Layer 4 of a small transformer language model trained on English Wikipedia (12 layers, counted from 0, width 64).
Take only the direct path to the model's output, skipping the later layers: a vector added to the residual stream pushes a token's score in proportion to its dot product with that token's output vector.

Output vectors of the tokens that the questions are about. A number n stands for (n - 500) times 0.0038.
"b": 390 521 645 309 503 521 354 539 600 439 575 527 416 692 460 406 503 613 419 533 663 411 418 596 608 588 332 445 552 587 459 507 463 434 596 326 365 366 339 554 573 570 520 580 663 586 396 651 446 550 421 617 585 656 529 541 702 384 536 515 503 521 525 544
" again": 583 615 503 584 560 608 400 250 454 253 468 471 567 447 500 524 450 387 464 414 500 574 529 490 530 421 509 596 665 370 660 617 497 500 370 571 505 445 509 479 342 409 495 523 415 782 605 556 378 309 484 581 472 287 366 457 682 348 366 581 586 395 483 549
"a": 477 625 463 534 484 349 626 524 677 527 603 547 373 591 395 419 600 617 389 365 427 478 617 598 348 705 300 397 612 579 454 376 527 411 437 520 727 420 569 437 706 615 534 562 374 410 521 431 482 620 426 678 597 455 591 276 436 535 418 455 634 350 414 542
" chart": 807 519 696 457 579 486 554 404 466 440 621 258 442 399 465 372 895 550 463 181 453 535 784 470 692 423 828 369 433 507 689 676 587 425 225 548 496 443 598 388 465 320 376 584 106 472 636 659 623 176 438 366 541 299 449 568 605 442 276 559 470 560 543 402
"lection": 527 495 483 828 762 519 595 500 555 382 766 658 419 314 565 379 531 633 402 523 388 491 616 310 608 604 903 406 797 434 490 485 179 247 246 393 383 597 504 273 547 300 423 426 407 549 479 504 450 414 635 495 335 263 478 771 265 492 814 527 508 457 581 454
"====\n": 617 255 363 896 447 685 449 609 482 293 635 465 490 305 557 246 471 547 698 201 327 619 357 427 671 527 634 400 485 521 401 711 298 402 212 490 313 436 464 570 514 644 412 568 370 395 576 513 385 377 326 381 125 588 242 823 442 422 588 653 473 82 409 180
"raph": 685 186 673 561 534 655 301 613 640 509 396 316 724 530 479 241 736 463 368 343 201 304 455 233 832 509 444 505 687 379 620 489 273 303 264 465 387 580 817 533 619 290 503 293 234 477 491 522 638 331 580 235 259 356 359 528 531 569 641 672 482 414 708 455
" it": 658 430 386 615 664 747 436 437 332 511 438 419 510 452 593 433 494 523 435 295 605 406 512 569 456 553 578 408 620 306 578 629 652 528 382 562 555 498 472 509 448 448 505 602 451 617 453 500 347 426 469 545 611 424 250 485 677 484 271 545 565 450 531 567
"ery": 564 371 520 583 462 482 550 567 223 299 544 360 594 444 532 463 732 403 389 461 452 103 583 596 460 406 614 236 500 434 308 676 478 336 210 286 624 609 379 275 677 415 472 483 555 474 484 661 223 440 548 368 321 515 479 387 500 477 598 815 595 163 573 559
"ome": 593 445 591 573 584 570 219 476 246 375 535 673 589 437 672 323 559 445 591 483 561 230 702 477 417 609 641 216 680 574 690 542 566 354 281 612 290 521 612 423 333 489 500 559 178 363 481 601 431 739 669 225 397 457 280 446 422 740 398 533 704 455 536 597
"ador": 398 197 415 454 477 658 540 322 207 327 727 454 637 406 716 306 707 426 757 494 202 292 679 244 664 531 581 574 771 404 500 722 164 310 414 175 378 723 744 505 447 321 500 574 433 772 921 730 386 564 733 349 625 339 383 688 365 269 750 617 711 92 434 323
" ft": 513 265 611 485 443 672 531 387 511 455 704 415 735 420 786 349 709 352 475 482 328 525 612 368 414 666 521 510 650 519 486 897 509 402 514 599 658 619 480 542 372 262 406 514 292 495 633 605 392 223 360 387 374 360 319 367 614 699 368 729 574 598 438 246
"era": 496 362 304 557 713 504 616 617 399 327 610 516 568 387 455 442 549 702 617 569 321 235 562 480 630 451 496 426 401 503 561 628 698 322 282 371 683 528 598 463 568 538 485 525 639 431 563 763 451 364 707 370 408 370 477 336 533 683 576 702 635 222 470 451
"pite": 698 361 392 664 588 574 275 500 560 357 648 416 910 212 747 411 696 297 500 550 512 552 685 340 591 586 616 667 780 444 895 850 386 266 180 613 618 581 707 273 158 559 461 396 275 546 571 647 460 541 534 318 221 462 88 731 696 339 268 787 587 377 680 404
"ronze": 713 119 430 506 776 396 339 363 570 406 713 266 556 375 370 409 500 252 434 548 417 475 690 117 835 289 414 125 517 543 683 518 550 177 340 527 340 439 471 301 385 145 459 544 483 551 978 500 738 485 396 534 371 397 461 427 443 623 436 788 510 337 595 286
"ight": 508 390 697 694 512 496 491 423 292 325 624 389 602 489 319 469 616 648 445 480 442 466 401 517 492 604 546 233 504 476 517 455 462 349 248 616 545 824 500 469 397 533 509 540 461 669 341 574 375 322 302 702 180 211 466 622 448 568 427 492 159 638 519 470
"ray": 629 569 698 647 486 505 591 276 588 368 636 444 885 516 353 483 509 619 698 208 177 401 477 500 680 593 583 356 543 503 643 490 343 356 609 500 292 282 660 540 483 380 450 335 278 808 445 635 496 336 571 427 738 396 428 670 441 529 376 897 705 305 500 403
"|---|---|---|---": 753 330 463 472 609 714 425 246 95 472 560 277 588 211 802 524 735 350 595 450 234 495 581 393 602 564 580 548 577 511 755 544 649 269 623 546 300 504 695 619 444 509 375 403 346 464 591 628 505 430 520 320 320 292 548 771 516 350 619 934 426 301 546 250
"ative": 564 251 819 456 330 671 470 644 454 409 480 491 478 326 230 472 820 509 558 277 334 344 539 239 263 469 537 459 663 363 354 590 275 284 665 335 504 402 637 463 472 416 451 458 751 668 566 657 508 644 435 541 322 471 536 620 367 402 619 554 615 570 447 566
"fer": 436 312 692 615 615 546 474 414 374 352 742 671 645 497 667 486 459 407 432 538 279 560 375 364 550 716 603 601 802 508 596 687 543 387 416 363 551 350 384 385 356 628 480 625 520 621 466 507 422 556 462 520 447 347 410 682 585 437 474 361 431 390 662 319
"uff": 573 323 565 395 332 512 402 339 468 263 575 340 624 280 390 591 602 322 552 465 415 371 590 582 374 359 438 243 667 497 652 602 432 333 434 527 379 484 458 368 212 486 450 437 369 505 416 560 493 399 571 231 500 387 209 384 413 758 515 515 425 428 539 447
"),": 478 657 337 829 529 519 424 380 400 439 493 481 652 437 604 396 726 653 558 276 309 367 422 352 496 433 521 528 541 444 500 772 368 537 543 318 385 452 467 333 503 601 446 482 461 653 677 456 384 421 459 578 408 364 386 344 414 764 595 611 388 586 588 633
"y": 451 422 717 395 416 428 586 581 416 458 500 565 504 745 547 600 614 371 353 404 488 388 689 489 638 642 376 279 562 500 304 328 474 486 175 410 446 563 416 412 355 579 544 575 402 311 452 416 452 632 435 575 701 532 585 500 481 475 591 383 728 657 440 616
"iction": 645 446 600 893 441 814 562 575 179 520 818 358 758 314 441 128 727 321 524 333 172 354 560 460 837 387 648 616 794 398 489 482 383 251 713 287 463 518 794 628 283 447 453 531 155 603 525 594 583 163 632 677 152 567 500 484 344 543 398 411 560 374 554 436
"cient": 489 138 589 558 629 610 356 639 480 220 709 454 830 441 676 249 650 336 716 313 343 542 866 404 599 691 848 427 692 369 440 487 261 335 446 173 303 702 474 462 733 182 390 679 277 473 515 800 582 674 937 500 525 245 527 599 567 639 522 627 469 302 339 464
"fess": 478 198 496 709 530 522 292 507 270 303 492 682 532 606 496 322 319 170 584 601 175 386 673 369 626 484 616 434 689 459 672 636 197 337 491 420 560 439 524 684 394 563 386 511 659 672 428 548 583 443 424 588 270 134 243 504 692 415 500 577 520 331 693 448
"gg": 691 376 785 417 685 477 209 526 189 382 513 505 833 397 527 582 518 461 479 404 409 509 690 280 810 500 535 421 745 470 519 541 410 311 324 268 562 470 558 705 474 512 483 604 529 625 592 299 848 620 295 602 325 423 242 739 696 448 618 629 492 628 715 458
"olf": 659 556 823 500 259 457 315 388 522 384 630 353 905 370 732 442 601 268 442 364 173 255 623 410 567 526 540 399 785 445 565 656 220 288 264 333 568 691 573 375 342 437 520 329 310 612 585 616 466 509 567 530 259 548 601 486 570 558 416 646 422 445 312 359
"or": 486 553 355 423 395 507 397 683 504 425 709 410 352 491 536 570 587 591 229 507 571 381 471 458 420 652 500 279 336 510 402 343 500 436 466 270 464 486 523 402 394 544 540 290 462 420 300 584 445 623 626 342 616 372 704 321 299 594 504 445 647 475 363 494
"to": 516 496 363 514 500 533 380 428 105 445 423 492 629 610 654 594 614 393 406 388 328 600 782 453 611 664 443 371 500 480 619 553 755 408 521 541 408 364 707 694 578 600 509 539 615 833 565 690 500 578 618 420 666 257 505 841 526 423 623 488 555 267 441 467

Each question shows what one neuron of this layer's MLP adds at an activation of 1. A number n stands for (n - 500) times 0.0012.

n203: 406 454 343 357 503 321 651 608 504 438 550 416 441 578 523 725 464 453 348 502 455 464 484 505 456 558 488 447 430 348 574 386 707 614 416 497 357 560 509 534 441 353 539 547 589 550 195 378 382 569 549 583 500 401 634 449 453 569 613 593 503 445 509 561
Pushed up most: "or"

n115: 426 499 497 473 643 501 411 712 417 572 422 564 463 420 416 373 648 449 862 486 575 509 349 562 537 416 486 453 484 458 484 536 564 631 384 627 551 552 474 632 214 425 680 439 591 589 641 571 740 534 529 458 359 579 661 475 581 573 402 495 617 452 448 443
Pushed down most: "lection"

n198: 629 522 339 519 427 574 482 607 545 596 410 438 651 613 667 574 423 486 433 418 543 420 478 541 534 530 669 412 464 419 418 520 659 555 561 449 578 454 500 537 435 433 593 408 508 399 542 444 394 461 430 664 585 767 315 470 701 467 265 310 534 551 610 600
Pushed up most: " it"

n246: 421 361 406 632 383 548 507 560 463 538 307 521 667 734 378 541 579 615 474 636 387 402 291 451 353 504 381 544 575 498 450 213 511 539 433 399 364 494 673 571 485 383 422 389 454 202 514 435 454 452 534 646 569 596 511 363 599 548 441 545 486 503 624 455
Which two tokens does it push up most, strongest first? "raph", "y"

n156: 311 610 458 550 600 629 579 500 565 366 719 396 392 418 362 417 462 309 414 628 535 516 390 502 579 386 719 423 572 448 584 508 471 515 419 339 386 705 510 687 499 538 502 309 361 362 545 700 431 472 481 488 289 707 519 646 589 474 386 499 572 655 411 330
Which two tokens does it push up most, strongest first? "iction", "====\n"

n80: 506 584 626 463 541 578 512 346 451 468 747 380 485 494 549 376 511 541 620 387 496 693 594 219 577 500 575 409 531 257 515 529 337 517 376 762 376 509 447 464 584 620 685 401 547 443 560 313 451 422 876 485 536 504 342 564 475 576 547 490 434 661 422 421
Which two tokens does it push up most, strongest first? "lection", "cient"

n10: 643 362 421 708 518 610 523 408 538 592 650 528 372 450 479 520 514 277 638 515 663 615 501 278 478 442 516 353 621 385 497 358 497 677 505 565 630 401 662 254 333 91 570 406 357 535 521 561 597 451 445 651 468 524 608 410 468 588 374 558 467 480 542 642
Pushed up most: "ronze"

n110: 485 339 709 527 643 435 411 572 607 547 693 522 439 609 771 481 551 481 545 452 506 720 476 486 488 339 534 664 433 540 516 349 339 419 631 374 696 539 538 409 501 660 494 473 477 541 452 482 565 549 300 453 453 505 444 436 553 642 475 502 531 356 586 427
Pushed down most: "to"

n24: 508 457 507 646 507 484 326 402 436 345 583 585 391 462 483 550 561 465 496 435 478 499 675 659 328 365 681 584 426 423 661 367 469 793 279 538 516 546 558 466 514 476 757 449 614 689 724 473 457 450 493 429 438 305 248 489 670 652 395 500 672 353 421 488
Pushed up most: " again"

n228: 359 531 659 551 634 382 365 781 597 541 507 594 422 476 494 603 559 441 549 588 454 401 369 408 505 538 450 489 475 475 377 438 389 750 400 472 386 357 526 698 358 554 607 468 533 531 738 686 433 489 691 620 376 453 507 585 540 432 469 574 375 600 344 538
Pushed up most: "ative"

n88: 571 569 294 425 434 588 318 515 374 422 504 488 502 562 407 518 592 560 415 507 531 604 580 410 333 397 367 478 439 422 507 619 540 650 438 681 426 539 519 436 636 368 527 469 602 472 402 321 488 320 493 439 297 501 355 413 462 553 592 597 826 580 643 340
Pushed down most: "cient"

n239: 612 429 479 645 479 433 604 511 484 342 471 392 372 415 585 696 573 372 514 494 421 590 423 414 465 459 411 546 389 435 487 461 443 457 535 379 421 487 486 446 526 501 101 601 626 651 575 570 593 390 484 642 386 479 483 673 582 481 579 496 650 421 646 507
Pushed down most: "ome"

n133: 590 489 427 566 474 511 404 368 590 623 500 519 580 565 441 392 462 364 450 624 464 353 646 339 514 623 491 535 690 293 457 622 462 731 461 409 548 731 501 552 378 547 360 459 498 472 622 507 455 563 358 361 276 549 464 407 640 403 749 339 553 472 579 234
Pushed down most: "ray"

n117: 508 348 399 397 461 450 587 676 537 721 402 482 680 492 454 388 297 618 622 549 354 360 374 537 561 425 222 587 485 529 475 551 450 596 556 525 334 445 486 497 526 528 594 683 389 501 670 486 449 418 513 471 584 512 363 447 438 462 464 304 641 681 607 512
Pushed up most: "raph"

n77: 665 389 400 489 432 430 478 457 597 453 532 626 586 688 541 455 456 670 511 713 361 488 494 507 487 412 566 617 564 616 519 410 361 428 478 538 678 679 436 485 653 535 659 632 508 472 742 632 486 387 577 373 710 423 388 490 438 569 483 585 501 313 416 374
Which three tokens does it push up most, strongest first? "ador", "era", "cient"

n55: 448 557 234 583 448 499 338 476 527 628 400 655 481 343 388 600 386 502 462 553 530 381 487 556 454 518 265 465 786 388 554 485 513 505 539 515 416 460 385 455 322 375 639 542 492 420 542 590 520 383 286 451 649 641 428 333 533 502 380 408 780 635 513 697
Pushed down most: "cient"

n205: 417 317 413 424 583 470 404 324 353 543 492 602 487 502 272 264 578 596 578 383 495 617 500 444 452 626 364 481 626 616 533 434 390 609 408 518 522 608 521 523 538 446 545 387 612 570 493 478 529 489 533 536 551 468 430 227 528 527 562 509 222 447 391 443
Pushed up most: "ight"

n158: 484 381 653 499 481 588 515 369 438 508 354 603 610 418 426 494 567 563 765 595 410 502 612 430 431 430 465 575 396 415 435 478 637 494 375 441 612 535 409 452 367 311 658 455 531 715 605 656 558 592 546 431 542 455 501 565 488 456 450 526 509 468 581 704
Which two tokens does it push up most, strongest first? "ador", "ative"

n62: 538 468 578 442 466 648 470 574 553 562 491 483 466 487 403 587 604 627 499 742 497 373 294 582 271 523 593 485 511 520 594 552 474 551 430 292 339 370 483 600 547 696 501 479 563 559 448 353 474 341 419 734 436 752 509 470 740 447 589 528 545 517 456 532
Which two tokens does it push up most, strongest first? "b", "ative"

n182: 457 324 608 400 399 327 564 482 580 473 475 439 508 333 343 596 660 656 676 571 536 335 512 515 725 414 487 435 505 524 504 519 430 646 543 598 557 761 446 524 486 675 457 554 478 619 323 336 590 499 561 587 468 400 470 431 319 362 412 592 476 529 608 763
Pushed up most: "ight"

n31: 719 525 441 532 536 559 316 570 427 544 596 527 371 298 445 605 566 327 668 538 469 599 472 406 514 518 649 472 333 423 595 363 512 627 458 513 621 334 311 386 398 546 543 601 410 425 521 650 229 633 477 487 511 470 644 593 462 636 493 472 553 675 465 753
Pushed up most: "ome"

n16: 344 458 573 526 582 444 361 460 540 404 540 645 511 533 507 433 419 592 515 381 672 323 434 562 652 545 423 542 573 564 396 565 563 515 579 462 646 678 368 448 463 826 355 576 430 595 526 622 618 485 633 396 423 511 474 497 458 562 640 482 511 297 577 562
Pushed up most: "era"

n107: 404 435 479 459 470 386 484 432 400 591 440 561 394 406 598 508 556 545 552 461 279 479 534 669 470 506 350 464 385 489 594 656 385 703 466 458 412 503 323 388 413 449 338 443 494 493 678 368 619 448 581 684 392 322 514 381 523 632 534 632 673 323 598 483
Pushed down most: "b"

n214: 500 422 491 466 487 518 442 270 618 557 511 424 510 589 632 394 610 667 601 470 538 571 534 775 575 419 807 448 334 480 491 509 529 591 565 360 587 510 395 251 662 460 660 359 468 304 418 508 508 405 481 369 377 478 569 491 488 577 473 529 513 482 534 476
Which two tokens does it push up most, strongest first? " chart", "ery"

n227: 427 587 564 617 418 460 575 558 407 518 402 457 337 597 653 474 579 309 412 392 533 680 348 675 664 454 532 505 635 372 442 568 557 477 466 411 397 642 426 515 532 463 62 377 463 536 658 535 474 323 341 671 501 496 614 351 505 439 498 534 460 470 626 384
Pushed down most: "ome"

n181: 542 615 420 433 285 360 450 324 321 545 384 485 463 492 447 710 348 324 619 445 480 551 484 564 450 668 553 434 381 464 516 311 722 492 334 480 404 431 447 550 460 631 785 496 477 538 536 541 411 392 460 550 431 487 488 613 718 412 555 382 499 430 430 619
Pushed up most: "to"

n242: 474 361 630 391 457 458 499 640 476 381 641 466 628 425 461 469 459 562 496 426 542 549 636 423 638 306 449 423 561 524 419 396 439 545 411 666 533 571 491 472 320 457 293 559 478 608 619 307 331 441 355 353 451 650 527 669 493 707 561 495 507 527 497 387
Pushed up most: "ronze"

n71: 495 574 480 452 535 561 635 593 696 418 559 454 622 549 430 611 281 657 551 507 550 432 505 474 589 495 443 407 549 525 647 608 641 556 604 520 482 466 540 385 660 638 375 374 398 468 709 589 414 434 370 268 363 393 598 639 419 648 639 357 614 507 539 433
Pushed up most: "era"

n172: 537 579 318 424 553 437 425 573 370 606 653 521 397 558 460 518 447 583 530 406 458 498 691 532 571 474 439 577 523 501 495 481 335 488 588 548 280 446 350 431 546 726 571 555 518 498 461 568 503 382 469 354 769 616 442 362 573 512 434 403 237 321 617 392
Pushed up most: "b"

n184: 429 470 542 485 323 420 504 517 534 604 374 425 627 511 380 497 506 469 630 392 394 552 415 405 658 646 354 493 471 685 411 349 431 493 586 472 668 520 516 579 673 583 476 475 572 416 595 333 527 461 563 347 426 391 396 678 533 458 565 594 490 512 768 485
Which two tokens does it push up most, strongest first? "raph", "gg"

n162: 462 446 240 542 509 585 473 527 367 395 501 542 690 392 769 630 455 479 564 478 589 515 638 544 615 558 562 593 588 550 515 587 447 388 357 609 338 466 715 643 515 367 540 456 584 616 543 331 584 711 559 560 514 559 386 453 250 412 554 568 417 467 560 459
Pushed up most: "ador"

n98: 461 402 365 632 545 444 535 521 572 415 550 450 550 708 412 478 502 669 318 546 556 334 493 423 398 498 576 506 650 556 298 417 536 153 461 434 450 562 562 505 494 558 516 538 454 408 447 490 674 701 371 628 561 436 411 489 389 387 609 537 470 630 554 327
Pushed down most: " again"

n41: 383 614 411 672 495 472 668 667 634 513 588 501 379 332 426 580 392 550 447 746 546 418 449 302 434 712 665 557 514 460 456 560 451 279 475 512 507 578 538 548 597 512 511 525 551 492 478 544 543 662 562 545 662 374 503 501 540 484 424 407 595 520 545 574
Pushed up most: "lection"

n128: 524 600 415 596 444 600 584 568 627 457 558 611 492 493 539 663 625 494 450 373 324 420 478 479 369 585 310 644 337 474 448 590 449 511 729 353 569 536 495 508 487 528 462 498 539 513 675 625 582 473 510 484 500 442 567 253 507 541 543 527 418 413 629 729
Pushed up most: "),"

n75: 424 496 394 554 433 455 515 571 466 630 502 616 624 597 586 366 563 402 645 356 429 766 348 587 411 391 555 342 466 495 456 628 605 719 420 509 792 581 531 530 504 358 455 364 462 303 602 724 460 405 570 483 412 609 364 543 541 504 494 384 584 571 527 414
Pushed up most: " ft"

n163: 591 654 494 417 564 363 448 729 543 652 412 315 474 515 614 650 552 439 610 540 559 613 519 486 601 425 451 526 448 423 460 703 570 655 391 501 692 478 703 479 481 575 339 403 536 470 561 540 561 395 593 600 380 499 436 436 444 472 368 494 595 474 482 454
Pushed up most: "pite"

n186: 364 482 376 509 312 442 548 657 549 500 719 437 722 474 424 399 608 430 516 394 513 766 504 572 489 723 678 555 441 377 589 388 560 481 585 541 425 545 477 435 511 590 525 549 585 368 446 475 472 452 361 499 597 493 299 504 518 310 377 544 522 548 301 662
Pushed down most: "ronze"

n236: 474 487 497 595 539 434 460 408 639 584 414 571 475 661 323 386 302 509 384 469 463 500 468 272 534 408 646 412 509 536 577 556 558 317 627 533 638 435 469 590 308 599 641 378 370 530 622 568 380 470 431 433 602 371 718 608 325 298 565 680 512 419 452 553
Pushed up most: "ray"

n220: 602 531 574 421 472 411 618 488 606 486 533 551 628 555 504 391 535 653 472 689 492 559 585 735 638 458 436 529 395 540 652 581 441 423 400 475 557 603 585 424 573 401 469 528 572 358 503 571 376 594 625 509 516 373 439 544 399 556 498 639 606 372 554 604
Pushed up most: "era"

n2: 469 444 582 448 313 482 440 377 546 509 570 548 594 468 355 303 619 489 650 474 239 556 495 502 232 565 348 440 698 631 550 570 443 279 527 432 539 340 427 674 565 589 725 571 558 418 404 470 594 587 396 449 541 522 643 551 612 564 577 557 535 566 612 801
Pushed up most: "ative"